Layer 5 of a small transformer language model trained on English Wikipedia (12 layers, counted from 0, width 64).
In attention head 1, each number of a token's query is one row of weights dot the token's vector x plus its bias. The head spreads its attention over the tokens so far by the softmax of query dot key.

Query weights of the head. A number n stands for n times 0.0058.
q0 (bias -0.078): -49 -1 32 8 -39 5 3 -4 -15 -8 49 0 6 32 -43 27 22 0 -22 15 -20 -13 29 2 -32 37 26 -48 -26 15 6 36 17 -47 19 11 6 24 15 0 -6 -21 16 4 35 -21 -1 -62 14 -3 0 -21 -44 -2 -23 28 -35 24 25 -21 -30 -24 18 62
q1 (bias -0.031): -30 -4 -1 -21 -25 24 -45 7 -7 31 -7 18 21 16 3 -5 30 -42 -28 -10 17 11 16 17 -25 -8 36 -73 7 11 34 11 -24 14 49 -10 36 0 22 27 -15 29 -28 -12 5 -6 9 25 6 -11 -4 14 -9 5 8 19 -30 30 3 -16 -43 0 6 -7
q2 (bias 0.009): 0 -9 -16 33 31 3 -6 7 -51 -12 -7 -31 8 12 -45 -7 7 37 21 7 -26 -42 -6 28 17 7 -25 -1 34 25 26 14 28 -19 -26 -10 -25 -1 33 -12 12 11 0 -3 2 0 -11 24 -9 -20 20 -23 -47 -7 -17 1 33 13 4 -5 8 -47 14 23
q3 (bias -0.035): -15 49 45 6 -33 -12 -1 -34 -7 33 -5 11 -37 33 26 14 23 21 -18 4 7 26 20 -21 9 0 40 19 -4 44 28 -5 -29 0 5 -20 -26 -8 38 -3 -22 -2 -49 -2 -2 -29 5 17 9 13 -10 26 8 5 -10 8 -15 -25 -6 -13 -34 1 -34 5
q4 (bias 0.004): 22 5 -12 -37 -4 -1 3 6 2 35 19 -33 -16 16 -15 3 21 22 -13 -8 -48 5 -25 23 -19 -19 9 3 14 -18 -1 -14 7 -37 27 -7 -2 48 21 24 -2 42 25 2 20 -6 20 -39 31 -9 -27 19 -9 -1 -28 -1 12 -10 -11 30 0 20 13 -9
q5 (bias -0.068): -58 -6 19 50 9 27 -22 -13 -16 36 3 -2 15 41 17 16 -5 -55 -27 -16 53 8 30 9 -8 -35 -14 -17 3 13 35 5 -21 40 17 -20 -2 -12 36 -10 -7 18 -25 -27 1 -29 5 -21 5 -8 -1 -12 75 13 29 2 -18 26 -11 -21 -34 9 -25 30
q6 (bias -0.116): -43 -8 61 73 -36 6 20 -11 49 21 15 -5 -26 33 32 -4 -18 -5 -16 -40 -29 -18 25 -7 19 -6 -40 10 -44 -27 27 -53 -16 4 40 13 24 -26 14 -13 64 -59 -14 -25 12 -28 -2 -70 -16 6 -21 -23 22 14 -54 60 -6 -10 1 -63 11 9 15 41
q7 (bias 0.111): 40 -36 -15 -22 -29 -31 -14 28 20 -10 28 34 -18 -6 8 -17 4 -22 31 24 6 8 -78 -12 17 -15 -8 -14 16 -4 21 21 29 3 -9 20 1 -6 -33 -52 -29 9 42 15 -20 30 1 -33 47 7 -7 5 -17 10 0 -40 33 -19 -6 5 35 22 -7 -65
q8 (bias -0.077): -59 -22 17 42 -22 6 26 -14 44 11 14 4 15 35 -22 39 6 -17 -17 0 23 -10 15 -8 -15 -22 14 -13 -41 3 43 -9 -15 -29 39 18 38 -15 5 -30 4 -8 3 9 -27 -17 -28 -61 27 -12 26 -35 58 -9 -14 94 -39 -50 -18 -61 -16 26 36 34
q9 (bias -0.056): -8 3 -21 -8 -60 18 -12 -9 -4 14 19 -15 14 21 -6 13 24 11 -20 15 -21 1 23 -10 -2 2 15 -7 -35 12 26 -1 25 -34 31 -13 43 6 19 -3 4 -19 3 12 -29 8 29 -9 -2 -20 -30 0 3 0 -29 14 -5 -1 -11 -33 -7 -4 -10 17
q10 (bias 0.062): 57 -5 -71 -19 -8 -3 -51 31 -10 -7 -17 10 0 -34 0 -14 -17 36 6 36 -25 15 -10 -5 32 29 14 17 -2 -23 -5 41 17 25 -39 -9 -18 -1 9 36 -23 -11 15 12 -14 51 -43 2 3 -2 -13 12 -26 -19 -2 -17 -9 -27 -15 -9 7 -19 4 -31
q11 (bias -0.107): -68 -17 52 -4 -49 26 -40 -1 4 27 -6 8 -1 48 1 -23 15 -44 -54 -15 17 22 24 -40 -41 3 17 -39 2 -6 -17 39 -36 29 -14 -22 32 46 26 30 -35 -10 -43 -48 6 -31 11 -4 -11 5 25 31 57 15 2 54 19 -25 18 -24 -42 -15 9 33
q12 (bias 0.076): 9 20 6 -2 36 -34 -23 7 15 -62 -9 20 -1 -45 10 -31 -29 33 33 -27 0 10 -44 2 22 8 -16 -5 12 -9 -9 4 19 6 14 18 -14 -30 -67 -8 -7 -41 37 -16 -1 7 3 29 -31 6 12 1 -24 -20 19 -52 10 27 9 64 35 8 -4 -38
q13 (bias 0.063): 19 -56 -44 -28 15 6 3 23 -8 -24 -7 -23 36 -21 10 -16 -3 30 2 12 -19 -9 -26 15 70 13 2 7 56 -41 31 19 2 20 -43 -14 -9 14 -17 8 -3 13 -43 22 -13 36 -20 20 -6 -55 20 3 16 -25 -31 18 3 18 -43 5 5 13 25 -13
q14 (bias -0.062): -30 9 28 25 -33 -12 27 -20 14 -9 -3 1 -22 36 35 16 13 13 -2 -17 -1 -13 6 -18 -17 28 -8 46 1 -32 56 9 -59 -31 57 13 -8 3 -38 28 -31 4 -30 -29 38 -6 -36 -29 4 -20 6 29 -3 -11 -58 50 -10 7 -8 14 -20 9 -5 16
q15 (bias 0.127): 36 -22 -46 -36 50 -33 -6 -14 -38 -7 -75 -24 8 -63 -58 -18 3 13 51 36 -7 -32 -7 28 -11 49 36 -70 12 23 -8 15 43 20 -9 -9 -4 14 -28 -18 6 6 23 62 -40 48 -1 -1 5 47 9 -18 -79 -35 13 -37 1 16 61 8 0 20 -8 -63
q16 (bias 0.044): -5 -32 17 -24 -26 -32 -8 -21 33 -3 -39 -8 18 -9 -26 8 39 -40 7 -3 21 17 -19 -25 -43 18 12 -4 25 -10 1 2 -26 -15 17 8 -6 -3 -23 -2 6 2 -28 6 7 22 9 -6 10 9 59 4 13 1 -21 18 6 -28 -26 35 19 11 17 -3
q17 (bias -0.010): -21 -3 11 6 -61 -3 -25 -28 16 -5 -21 -3 -11 38 -16 -2 36 -19 0 16 22 -5 5 -17 10 -8 13 -11 -11 10 -16 61 5 -12 -24 -25 11 31 7 -29 11 37 -3 -2 -4 -21 33 -31 14 31 23 -7 -10 17 28 16 2 13 -22 8 8 -44 2 -3
q18 (bias 0.112): 14 -2 -62 -33 37 -32 -1 9 -14 -23 -9 15 14 -60 27 -25 -20 -28 38 16 -13 11 -55 22 -39 11 6 -15 49 -4 -19 -26 29 7 11 11 -3 -17 -12 -14 22 31 -17 20 6 -1 -1 5 16 10 -22 20 -10 24 -3 -41 -1 20 9 48 68 21 0 -54
q19 (bias -0.127): -48 0 61 49 -24 24 -42 -17 24 4 46 2 -14 40 7 -1 15 -31 -29 -54 -3 19 40 -55 26 2 -9 -10 -38 -6 -18 -3 -22 80 18 -13 35 4 -11 35 -63 -47 -46 -48 21 -39 44 9 -5 -42 18 18 51 -6 38 33 3 -16 -12 -15 -1 -14 40 49
q20 (bias 0.018): 5 9 -66 -7 -28 41 -79 10 -8 -19 -29 50 -15 17 10 -17 -11 26 8 23 24 -33 -49 -31 31 39 -16 -41 9 57 -11 40 15 -22 17 5 5 5 -4 -10 -25 12 5 -18 -15 -21 -1 44 -36 28 34 -31 15 -19 35 -45 61 15 11 -25 20 -8 -18 -25
q21 (bias -0.041): -13 -17 53 -1 -28 27 -25 -6 -20 -4 52 15 -33 28 9 22 29 36 9 -18 12 0 7 15 36 -23 -10 -30 -40 51 4 5 29 3 8 -2 30 21 6 -3 -59 -41 -2 -62 -12 -8 33 1 1 -6 -19 3 13 34 -23 -18 3 -5 -10 -68 10 -17 5 39
q22 (bias 0.033): -43 5 12 42 45 -11 -27 -5 29 -5 -6 -6 -27 3 3 27 -8 -9 20 -23 23 6 -19 -15 -9 -13 12 -38 0 -12 19 -11 -34 -8 -14 18 -29 -19 -13 14 -2 -10 27 31 -6 -29 20 -19 -10 1 29 -22 16 9 28 -14 2 26 10 8 23 26 -23 9
q23 (bias 0.063): -23 -25 52 39 42 -18 -3 -8 28 -13 -9 -12 -25 -15 8 -2 8 -22 30 -32 38 -9 -20 32 -5 -24 -21 -46 -3 -2 24 16 -7 -1 -6 19 12 -35 -7 -60 -13 -1 0 -5 -13 2 -8 -25 -10 15 34 -23 -2 22 27 1 14 6 -10 -16 31 16 -1 1
q24 (bias -0.007): 13 -31 23 -25 1 12 28 -3 -11 -2 23 2 -19 28 11 -11 -3 17 -4 11 11 13 28 -23 -55 -7 -4 12 -15 -54 9 14 -2 14 -7 -3 24 14 -28 -5 33 40 -1 6 0 12 33 2 20 -14 5 56 -15 -1 -8 9 34 -22 5 5 -16 -2 -43 -7
q25 (bias -0.114): -21 17 5 3 -12 26 34 3 -10 27 11 -3 16 40 42 27 -19 -38 -52 -29 43 -24 20 31 -46 -44 -6 16 -6 -2 -35 -24 -56 -40 15 23 15 -4 58 12 15 8 -14 -6 49 -43 26 16 -34 -27 -14 -16 62 15 0 56 -31 8 -52 -17 -54 41 1 52
q26 (bias -0.042): 18 48 26 14 -23 -8 44 -25 6 10 -12 13 33 40 23 11 7 -52 -19 2 68 -11 -44 -7 -5 -45 -14 11 22 56 -8 7 -16 14 9 -7 11 4 22 0 -14 -25 -24 -14 -3 -16 31 -36 -14 -6 -11 15 39 12 6 43 -3 -4 -37 19 -30 8 38 7
q27 (bias 0.078): -2 3 -41 -23 -7 15 -29 19 7 -11 -29 4 -7 -37 40 -28 2 11 14 25 -2 4 -37 -19 9 34 13 -46 32 8 18 19 5 1 -9 -22 -5 20 -20 16 -59 -11 9 19 12 35 2 24 -2 15 -6 -7 10 -2 4 -29 -16 9 34 -31 -4 -11 10 -41
q28 (bias 0.033): 12 2 6 19 10 -7 -2 34 -19 -26 20 24 19 -30 22 9 -1 -16 13 -22 0 -32 4 31 -13 -16 -7 34 4 -11 16 3 -18 13 -1 7 -9 -86 -17 -17 -10 -7 42 11 3 12 -14 4 -26 -34 -9 -3 9 15 -28 5 -5 -1 25 40 23 40 -2 0
q29 (bias 0.017): -17 -21 -1 1 -2 -5 50 -7 13 -8 -25 -5 54 -12 -17 -34 -18 49 -4 25 -26 -35 -35 -20 -38 51 15 1 32 16 -26 -19 -8 -1 26 -44 -39 54 -12 22 4 16 -25 37 -3 13 -27 12 21 22 17 -5 1 -45 -26 10 -25 -1 -11 23 -14 17 33 1
q30 (bias -0.194): -50 21 73 36 -23 5 38 -40 22 30 11 -12 -37 89 10 0 -30 -61 -55 -33 20 -7 53 -19 -45 -27 -4 -27 -63 -16 -15 -9 -13 28 76 20 57 37 30 -1 63 -12 -4 -37 23 -67 1 -49 44 -1 -12 36 26 1 -19 52 8 -26 10 -1 -64 24 34 77
q31 (bias -0.037): 19 19 29 13 11 17 -35 -30 -16 36 21 -21 1 13 -32 10 2 -4 -20 21 1 -1 37 14 4 4 -36 -17 -11 -3 -33 6 33 -26 36 -31 8 38 -13 -12 -18 -11 -6 -24 -9 1 7 -30 1 -20 -41 -12 0 -3 -13 7 15 15 15 10 0 15 -10 -3

Each question shows a short text with each token's key, already scaled and adjusted for position as the last token sees it. A number n stands for n times 0.013.

Then comes the last token's vector x. A number n stands for n times 0.049.

0 "inc": 55 20 -7 40 18 63 71 -58 54 39 -62 59 -58 -37 40 -75 -25 -2 -66 71 -56 54 -19 -13 3 61 47 -58 4 -34 77 49
1 "inn": 65 33 -3 47 16 59 74 -67 69 50 -61 64 -73 -46 57 -70 -24 8 -82 66 -65 57 -23 -22 0 72 51 -74 4 -42 89 56
2 "ati": 68 24 -17 31 24 56 71 -64 68 50 -56 58 -68 -45 50 -65 -24 10 -74 69 -56 61 -21 -26 -7 67 38 -75 4 -27 95 54
3 ". ": 57 33 -12 32 20 61 64 -45 56 32 -58 62 -52 -36 50 -61 -17 12 -58 66 -54 51 -6 5 1 50 38 -50 5 -33 77 40
4 "|": 47 31 -15 44 20 63 71 -53 66 37 -58 60 -60 -33 46 -61 -30 -8 -60 61 -50 52 0 -5 -4 64 49 -48 2 -31 72 47
5 "\n": 45 24 -13 25 12 45 59 -41 56 37 -52 43 -41 -30 41 -53 -12 1 -56 57 -46 51 2 7 8 50 30 -56 9 -41 64 37
6 "| ": 45 28 -7 25 10 51 62 -51 62 39 -54 49 -50 -25 44 -61 -13 -7 -58 57 -45 42 -3 -8 1 64 36 -58 10 -25 66 30
7 "34 ": 45 30 -8 29 4 49 54 -48 61 39 -42 44 -55 -23 41 -58 -21 -6 -56 51 -51 41 -11 -9 12 64 37 -57 11 -29 62 35
8 "| ": 44 28 -4 22 7 47 57 -47 56 40 -50 47 -47 -23 37 -59 -14 -7 -56 53 -37 44 -8 -10 0 60 33 -53 12 -28 62 30
x: -6 -7 15 -2 8 1 11 -1 -4 5 -1 -7 -1 -15 0 -8 -7 3 94 7 1 -9 8 36 -2 -7 -29 8 -29 -4 10 -14 21 12 -12 -6 -3 -14 1 -13 7 -4 -1 0 -17 22 -5 -11 -9 -9 -4 4 -3 2 -39 9 7 -1 -4 3 25 0 -3 -15
Which token does the last token look at most? 5 "\n"

0 "C": 53 23 -7 37 14 52 65 -58 53 41 -53 60 -54 -31 37 -68 -18 -3 -62 69 -53 54 -21 -11 5 56 46 -53 2 -32 68 46
1 "inc": 64 23 -7 40 21 59 71 -60 59 52 -58 58 -69 -36 51 -75 -28 5 -81 67 -59 54 -27 -33 -1 67 45 -71 4 -25 83 48
2 "inn": 65 35 -4 48 19 54 69 -65 67 51 -54 63 -75 -41 59 -65 -23 10 -82 63 -63 51 -26 -29 -1 69 48 -73 4 -37 86 55
3 "ati": 67 24 -16 30 24 52 67 -63 66 51 -51 57 -68 -42 50 -61 -22 12 -75 66 -53 59 -24 -29 -8 65 37 -75 3 -24 92 53
4 ". ": 56 34 -9 32 20 56 59 -44 54 33 -53 62 -54 -34 50 -58 -14 15 -59 64 -51 49 -11 1 1 48 38 -50 3 -30 74 40
5 "|": 46 31 -14 43 21 60 68 -51 65 38 -55 59 -60 -31 45 -58 -29 -6 -61 59 -48 50 -3 -8 -4 62 49 -47 1 -29 69 49
6 "\n": 43 23 -12 24 13 43 57 -39 54 37 -50 41 -40 -28 40 -51 -11 2 -54 55 -45 49 1 6 8 48 29 -55 9 -40 62 37
7 "| ": 44 27 -7 23 10 49 60 -49 59 39 -52 47 -48 -23 42 -58 -12 -7 -56 55 -43 41 -3 -8 1 62 34 -56 10 -24 63 30
8 "34 ": 43 29 -8 27 4 47 52 -46 59 38 -39 42 -53 -21 40 -56 -20 -6 -54 49 -48 39 -11 -10 13 62 35 -55 11 -27 59 35
x: -5 -5 7 12 3 14 15 -12 13 -9 12 -2 11 -18 -22 -4 25 11 72 6 -3 -17 -4 34 3 -10 -22 18 -1 -5 17 -27 16 -11 -4 -17 17 -3 -6 -3 -6 -6 -8 -9 -23 12 10 -10 -9 -28 14 0 3 -5 -43 17 0 7 2 6 21 -8 -8 -33
Which token does the last token look at most? 6 "\n"

0 "k": 54 28 -6 41 20 60 65 -61 53 41 -58 64 -61 -39 37 -70 -23 0 -64 69 -53 59 -23 -12 3 63 47 -53 0 -35 77 52
1 "ett ": 46 31 -6 33 16 56 56 -55 47 39 -51 56 -57 -36 37 -67 -21 2 -66 63 -51 57 -19 -9 1 64 43 -61 9 -43 68 40
2 "Med": 49 33 -6 34 13 57 60 -51 49 47 -43 52 -58 -30 36 -58 -30 5 -67 57 -46 53 -17 -15 -2 55 39 -51 6 -38 60 50
3 "ia": 52 31 -6 30 17 55 62 -52 56 44 -52 59 -61 -30 33 -58 -14 8 -64 54 -42 58 -26 -11 -1 61 47 -53 -10 -27 71 52
4 "'": 50 23 -11 34 20 51 58 -52 51 39 -48 60 -60 -42 36 -52 -25 14 -73 61 -56 55 -15 -8 1 50 34 -58 1 -35 72 46
5 "s ": 42 27 -1 25 8 46 57 -51 49 41 -44 47 -51 -30 27 -56 -17 6 -58 60 -44 50 -21 -8 -5 51 34 -57 3 -42 59 38
6 "public": 43 30 7 19 19 49 60 -46 46 45 -44 44 -56 -26 38 -53 -18 -2 -62 49 -43 49 -25 -17 7 48 30 -55 2 -40 64 48
7 "ations ": 38 27 -7 22 20 54 52 -51 40 40 -47 45 -51 -26 28 -56 -21 0 -49 53 -49 46 -19 -12 8 54 30 -53 6 -34 57 45
8 "p": 41 27 8 21 16 42 50 -51 41 44 -43 39 -47 -31 15 -56 -24 3 -50 46 -42 48 -24 -15 8 57 26 -58 9 -27 59 35
x: 17 -15 -13 0 3 22 10 -5 -8 10 -6 1 -1 -12 -7 8 10 -18 51 42 5 5 -6 45 -1 -21 -15 14 0 -9 -5 -23 32 5 -10 -38 16 10 -9 11 -15 -7 -10 1 -17 30 0 -6 -13 -10 -24 3 3 15 -21 -2 -2 10 11 -7 31 -10 -1 -44
Which token does the last token look at most, and with what share of its attention? 8 "p", with about 50%

0 "Alb": 52 25 -9 37 13 58 70 -54 58 38 -55 58 -59 -30 43 -69 -16 -1 -64 68 -51 54 -23 -6 1 55 47 -53 -4 -32 71 52
1 "ans": 64 39 0 41 20 65 77 -64 67 50 -59 70 -76 -32 54 -70 -17 7 -74 68 -62 58 -25 -20 -7 68 51 -66 0 -34 88 43
2 ", ": 56 28 -10 39 15 61 65 -57 56 42 -64 59 -54 -42 42 -66 -24 2 -66 64 -55 55 -13 -7 2 61 45 -59 9 -36 76 48
3 "W": 50 28 2 33 17 51 62 -53 52 43 -48 47 -54 -31 41 -62 -25 -6 -71 57 -52 57 -19 -11 1 61 41 -57 4 -40 64 40
4 "V": 55 34 3 34 14 47 56 -52 57 48 -42 46 -56 -31 42 -60 -26 2 -73 57 -49 57 -28 -20 1 58 38 -66 4 -31 67 44
5 ", ": 49 27 -8 35 16 51 56 -52 50 43 -51 53 -51 -34 40 -59 -21 2 -61 55 -47 49 -18 -14 4 57 40 -54 11 -31 67 45
6 "U": 50 28 -4 33 16 45 51 -46 58 44 -40 39 -49 -28 35 -58 -28 -9 -61 55 -44 58 -21 -14 -1 54 33 -57 7 -33 60 42
7 ".": 54 30 -3 40 11 45 55 -41 59 36 -43 65 -56 -30 41 -54 -25 -4 -63 62 -53 52 -25 -7 3 48 43 -43 -1 -30 66 49
8 "S": 50 26 -3 28 23 40 56 -47 46 49 -42 41 -50 -27 36 -54 -25 5 -62 53 -43 53 -22 -21 -2 50 38 -55 0 -26 62 40
x: -21 -5 6 -2 9 22 -1 -5 -19 15 5 -8 5 9 -11 22 1 -1 45 60 17 -1 -9 36 -17 4 -35 -16 -9 -15 0 6 21 11 -13 -20 -4 -5 -10 -12 -17 4 14 4 -19 19 10 -10 -2 -24 -1 -3 3 14 -13 23 -2 -3 -16 -12 28 6 -14 -42
Which token does the last token look at most? 6 "U"

0 "ed ": 46 23 -13 36 12 56 65 -55 53 36 -59 55 -49 -37 34 -72 -22 -7 -64 71 -51 57 -17 -3 4 62 47 -58 5 -43 72 42
1 "to ": 55 27 -1 28 8 54 73 -60 59 39 -58 60 -50 -33 39 -72 -23 -4 -67 71 -54 57 -15 -5 -9 65 45 -61 7 -45 74 35
2 "broad": 50 31 -2 31 21 48 62 -49 60 48 -48 46 -58 -33 37 -63 -24 -4 -72 58 -51 55 -23 -12 0 58 41 -64 2 -46 72 43
3 "en ": 50 30 -9 29 17 51 59 -50 54 40 -54 48 -54 -39 30 -64 -27 -6 -64 61 -58 51 -17 -11 -1 62 37 -61 10 -44 67 42
4 "its ": 45 26 0 22 5 51 64 -53 52 39 -50 49 -49 -32 28 -60 -23 -1 -59 65 -52 52 -20 -6 -3 55 37 -58 13 -48 64 38
5 "port": 45 27 3 24 16 34 60 -50 46 49 -50 50 -53 -27 30 -61 -15 -7 -62 55 -51 59 -31 -11 15 53 32 -59 -1 -43 63 43
6 "fol": 42 15 -1 31 21 52 60 -51 52 42 -42 42 -58 -26 35 -63 -26 5 -58 62 -56 44 -13 -25 9 51 21 -60 -3 -28 67 44
7 "io ": 41 28 -3 24 16 47 46 -51 46 39 -42 46 -54 -30 24 -58 -16 2 -52 52 -48 48 -20 -13 4 55 32 -56 4 -31 56 41
8 "in ": 37 24 2 25 14 42 54 -48 45 32 -42 44 -40 -28 29 -51 -22 -2 -55 59 -42 48 -20 -10 -2 45 36 -53 1 -39 60 42
x: -5 -2 -2 -4 -5 27 6 0 -16 18 3 -14 9 10 -4 -22 -1 -17 74 8 -1 -11 -9 26 2 5 -41 3 -7 -8 9 -12 28 1 -8 0 -1 -3 8 -23 -3 21 -11 1 -4 16 22 4 -4 -20 -7 -3 12 -8 -10 4 5 11 7 -6 19 -5 3 -57
Which token does the last token look at most? 8 "in "

0 "| ": 50 29 -9 38 4 54 65 -51 61 39 -59 60 -52 -34 39 -68 -15 -2 -63 67 -43 55 -12 -3 2 61 48 -55 3 -36 70 36
1 "Virginia ": 46 28 -11 34 8 54 56 -45 59 40 -46 51 -57 -24 47 -69 -15 2 -69 55 -53 54 -18 -6 0 61 45 -54 14 -33 61 33
2 "|": 45 34 -10 44 14 59 70 -54 63 38 -55 63 -61 -26 45 -63 -28 -10 -65 60 -48 49 -8 -14 -5 64 48 -46 1 -27 68 42
3 "\n": 43 26 -11 25 8 44 59 -41 54 38 -51 45 -40 -28 40 -54 -11 0 -58 58 -44 51 -2 5 7 49 30 -56 9 -42 62 35
4 "| ": 45 29 -5 25 9 51 62 -51 60 39 -54 50 -50 -22 44 -63 -14 -6 -60 58 -44 42 -5 -11 1 65 36 -58 11 -25 65 27
5 "20 ": 47 31 -6 33 -1 49 57 -50 65 41 -43 44 -54 -23 43 -59 -17 -4 -57 56 -52 42 -12 -13 10 62 37 -61 10 -29 63 34
6 "| ": 43 28 -3 23 7 46 57 -48 55 41 -50 48 -48 -21 39 -61 -14 -6 -58 53 -37 44 -9 -12 1 61 34 -54 12 -27 62 28
7 "Mar": 42 23 -2 22 11 49 58 -46 58 37 -35 35 -49 -21 37 -52 -17 0 -52 48 -43 42 -12 -15 -5 50 31 -54 15 -22 59 39
8 "v": 45 24 2 24 15 41 56 -49 56 41 -39 39 -54 -27 34 -57 -24 3 -56 37 -45 32 -21 -23 1 63 37 -63 9 -18 67 31
x: 17 -15 -7 -18 -1 16 9 -9 -19 -19 15 -19 -19 -8 -4 -15 3 22 48 45 -12 6 1 36 -29 15 -22 -5 -6 -11 16 -31 36 -4 -14 -20 4 -16 -6 13 -23 -2 13 5 -16 32 7 -1 10 -11 -11 -6 15 12 -45 16 0 0 -5 5 21 5 14 -6
Which token does the last token look at most? 7 "Mar"

0 "On ": 46 23 -5 34 6 57 73 -51 57 32 -59 60 -48 -28 37 -68 -16 -9 -66 73 -55 55 -14 2 0 54 51 -53 5 -39 68 38
1 "26 ": 52 40 -9 42 6 49 54 -53 65 44 -44 57 -60 -26 39 -68 -23 -1 -69 66 -55 51 -24 -19 7 65 45 -62 1 -38 66 37
2 "January ": 50 26 0 40 12 43 58 -52 63 44 -57 48 -54 -35 47 -70 -11 11 -68 59 -50 53 -21 -13 7 60 45 -68 4 -44 67 40
3 "200": 57 23 10 27 11 51 59 -52 54 44 -57 49 -58 -34 40 -57 -19 19 -71 65 -52 57 -9 -11 3 52 36 -66 1 -41 69 43
4 "5": 58 31 -10 32 27 48 59 -53 59 48 -55 58 -65 -33 36 -57 -23 5 -68 64 -51 56 -17 -21 6 63 38 -56 -6 -24 74 47
5 ", ": 50 25 -7 33 22 49 57 -47 53 41 -57 50 -49 -36 37 -62 -21 3 -57 57 -52 49 -12 -5 8 52 37 -55 12 -33 66 43
6 "Ap": 41 17 -2 26 9 35 56 -43 51 44 -39 42 -50 -32 35 -52 -21 2 -62 52 -49 55 -17 -9 -1 45 35 -54 15 -32 54 42
7 "pr": 51 27 3 22 17 39 57 -42 53 47 -42 39 -58 -30 38 -60 -24 7 -62 43 -38 48 -30 -17 -1 57 33 -60 7 -23 66 37
8 "ise ": 42 20 -6 23 18 40 50 -43 43 38 -43 39 -50 -32 29 -55 -20 3 -55 47 -45 44 -18 -12 4 56 35 -59 9 -34 60 35
x: -12 -7 -8 -1 -2 20 -2 6 -17 8 -14 -4 10 8 -6 -4 3 12 85 4 -6 -3 2 29 10 0 -16 -16 -14 -2 27 0 32 -3 -4 -10 4 0 -4 4 -15 -8 0 4 -21 25 9 -8 1 -22 -5 -2 12 -3 -34 16 -5 -7 3 -6 11 -2 -14 -41
Which token does the last token look at most? 6 "Ap"

0 "in ": 46 22 -5 35 7 52 66 -53 55 32 -53 56 -45 -36 37 -67 -19 -5 -65 72 -48 53 -17 -3 -2 56 51 -58 5 -44 71 41
1 "the ": 49 29 -2 30 -4 48 66 -54 65 45 -47 52 -52 -36 38 -64 -16 1 -71 70 -48 53 -24 -7 0 60 43 -64 8 -45 66 30
2 "event ": 45 22 -6 33 10 53 62 -53 45 38 -53 55 -54 -29 40 -69 -24 -3 -61 63 -56 53 -26 -17 17 59 42 -61 10 -41 67 38
3 "history": 49 33 5 28 12 54 67 -52 52 47 -59 54 -58 -31 35 -58 -15 2 -63 55 -46 60 -24 -6 7 57 38 -56 6 -44 69 46
4 ", ": 48 26 -7 32 17 54 59 -52 50 41 -59 53 -48 -36 35 -64 -24 -3 -58 59 -52 51 -15 -5 7 56 39 -54 12 -35 68 43
5 "and ": 50 25 7 21 3 53 64 -50 55 38 -51 50 -46 -30 31 -58 -25 -4 -62 58 -46 46 -12 -4 -14 56 40 -55 17 -34 67 28
6 "Jon": 42 19 3 15 17 45 53 -41 51 34 -37 36 -55 -22 36 -55 -21 3 -64 49 -45 47 -16 -9 -5 50 26 -59 17 -35 58 34
7 "athan ": 40 23 4 19 19 44 47 -41 45 30 -40 40 -49 -23 30 -57 -20 -2 -57 46 -49 42 -18 -5 -5 52 32 -52 12 -34 56 29
8 "B": 45 26 4 25 17 35 45 -43 42 41 -37 41 -46 -24 32 -47 -25 0 -58 47 -48 48 -17 -15 4 43 30 -49 10 -29 50 34
x: -16 -6 -9 3 5 19 -7 -15 -9 28 5 -12 7 -11 -1 5 4 -2 50 63 14 -11 -8 24 -24 -10 -32 0 -1 -5 -2 -17 22 9 13 -19 4 5 1 -3 -6 2 -1 -12 -18 22 10 -3 -13 -23 13 -14 6 11 -6 11 -5 15 -31 -7 34 -1 -5 -34
Which token does the last token look at most? 8 "B"

0 "48": 53 29 -7 41 9 57 60 -56 54 39 -56 63 -57 -38 38 -65 -20 2 -64 69 -39 61 -21 -6 4 57 47 -50 -5 -32 74 50
1 "8 ": 58 39 -15 46 5 56 55 -57 60 50 -48 61 -62 -44 44 -66 -20 8 -69 71 -45 61 -25 -24 8 66 52 -63 -4 -37 79 47
2 "BC": 61 31 0 32 16 56 66 -56 57 46 -57 63 -62 -38 50 -67 -22 1 -76 60 -45 68 -27 -11 4 64 47 -55 7 -36 76 49
3 "==": 48 36 -13 38 9 61 73 -51 53 31 -58 61 -55 -32 43 -52 -17 6 -56 64 -56 51 -13 -3 -8 49 41 -37 -8 -35 67 44
4 "\n": 46 27 -16 28 28 53 59 -45 55 30 -57 52 -46 -24 45 -56 -20 0 -54 64 -58 47 2 6 8 50 30 -49 7 -35 69 44
5 "In ": 41 25 -6 28 8 47 68 -48 59 34 -49 44 -44 -27 46 -51 -13 -5 -60 58 -51 43 -11 -3 -2 49 43 -58 9 -31 66 36
6 "48": 52 25 4 20 15 46 53 -48 58 38 -48 45 -55 -22 36 -52 -27 -1 -63 51 -47 48 -11 -5 2 57 26 -54 5 -22 65 41
7 "8 ": 46 31 -12 28 17 46 46 -44 56 38 -39 46 -55 -24 36 -53 -23 1 -56 57 -56 37 -14 -17 12 56 36 -56 2 -29 62 38
8 "BC ": 43 24 -5 21 17 44 43 -40 47 34 -38 43 -51 -24 32 -53 -20 -2 -55 45 -48 43 -17 -6 7 52 33 -51 14 -31 54 37
x: -18 7 -18 12 1 22 4 9 8 25 -4 -3 12 2 -9 -8 -5 16 78 6 -10 3 9 10 -1 -14 -11 -1 -5 -11 19 -6 32 -1 0 -9 4 -1 -3 -3 -5 -2 -13 7 -34 9 22 -6 -12 -23 1 -4 1 -14 -33 14 2 9 -13 -10 27 -2 -8 -45
Which token does the last token look at most? 8 "BC "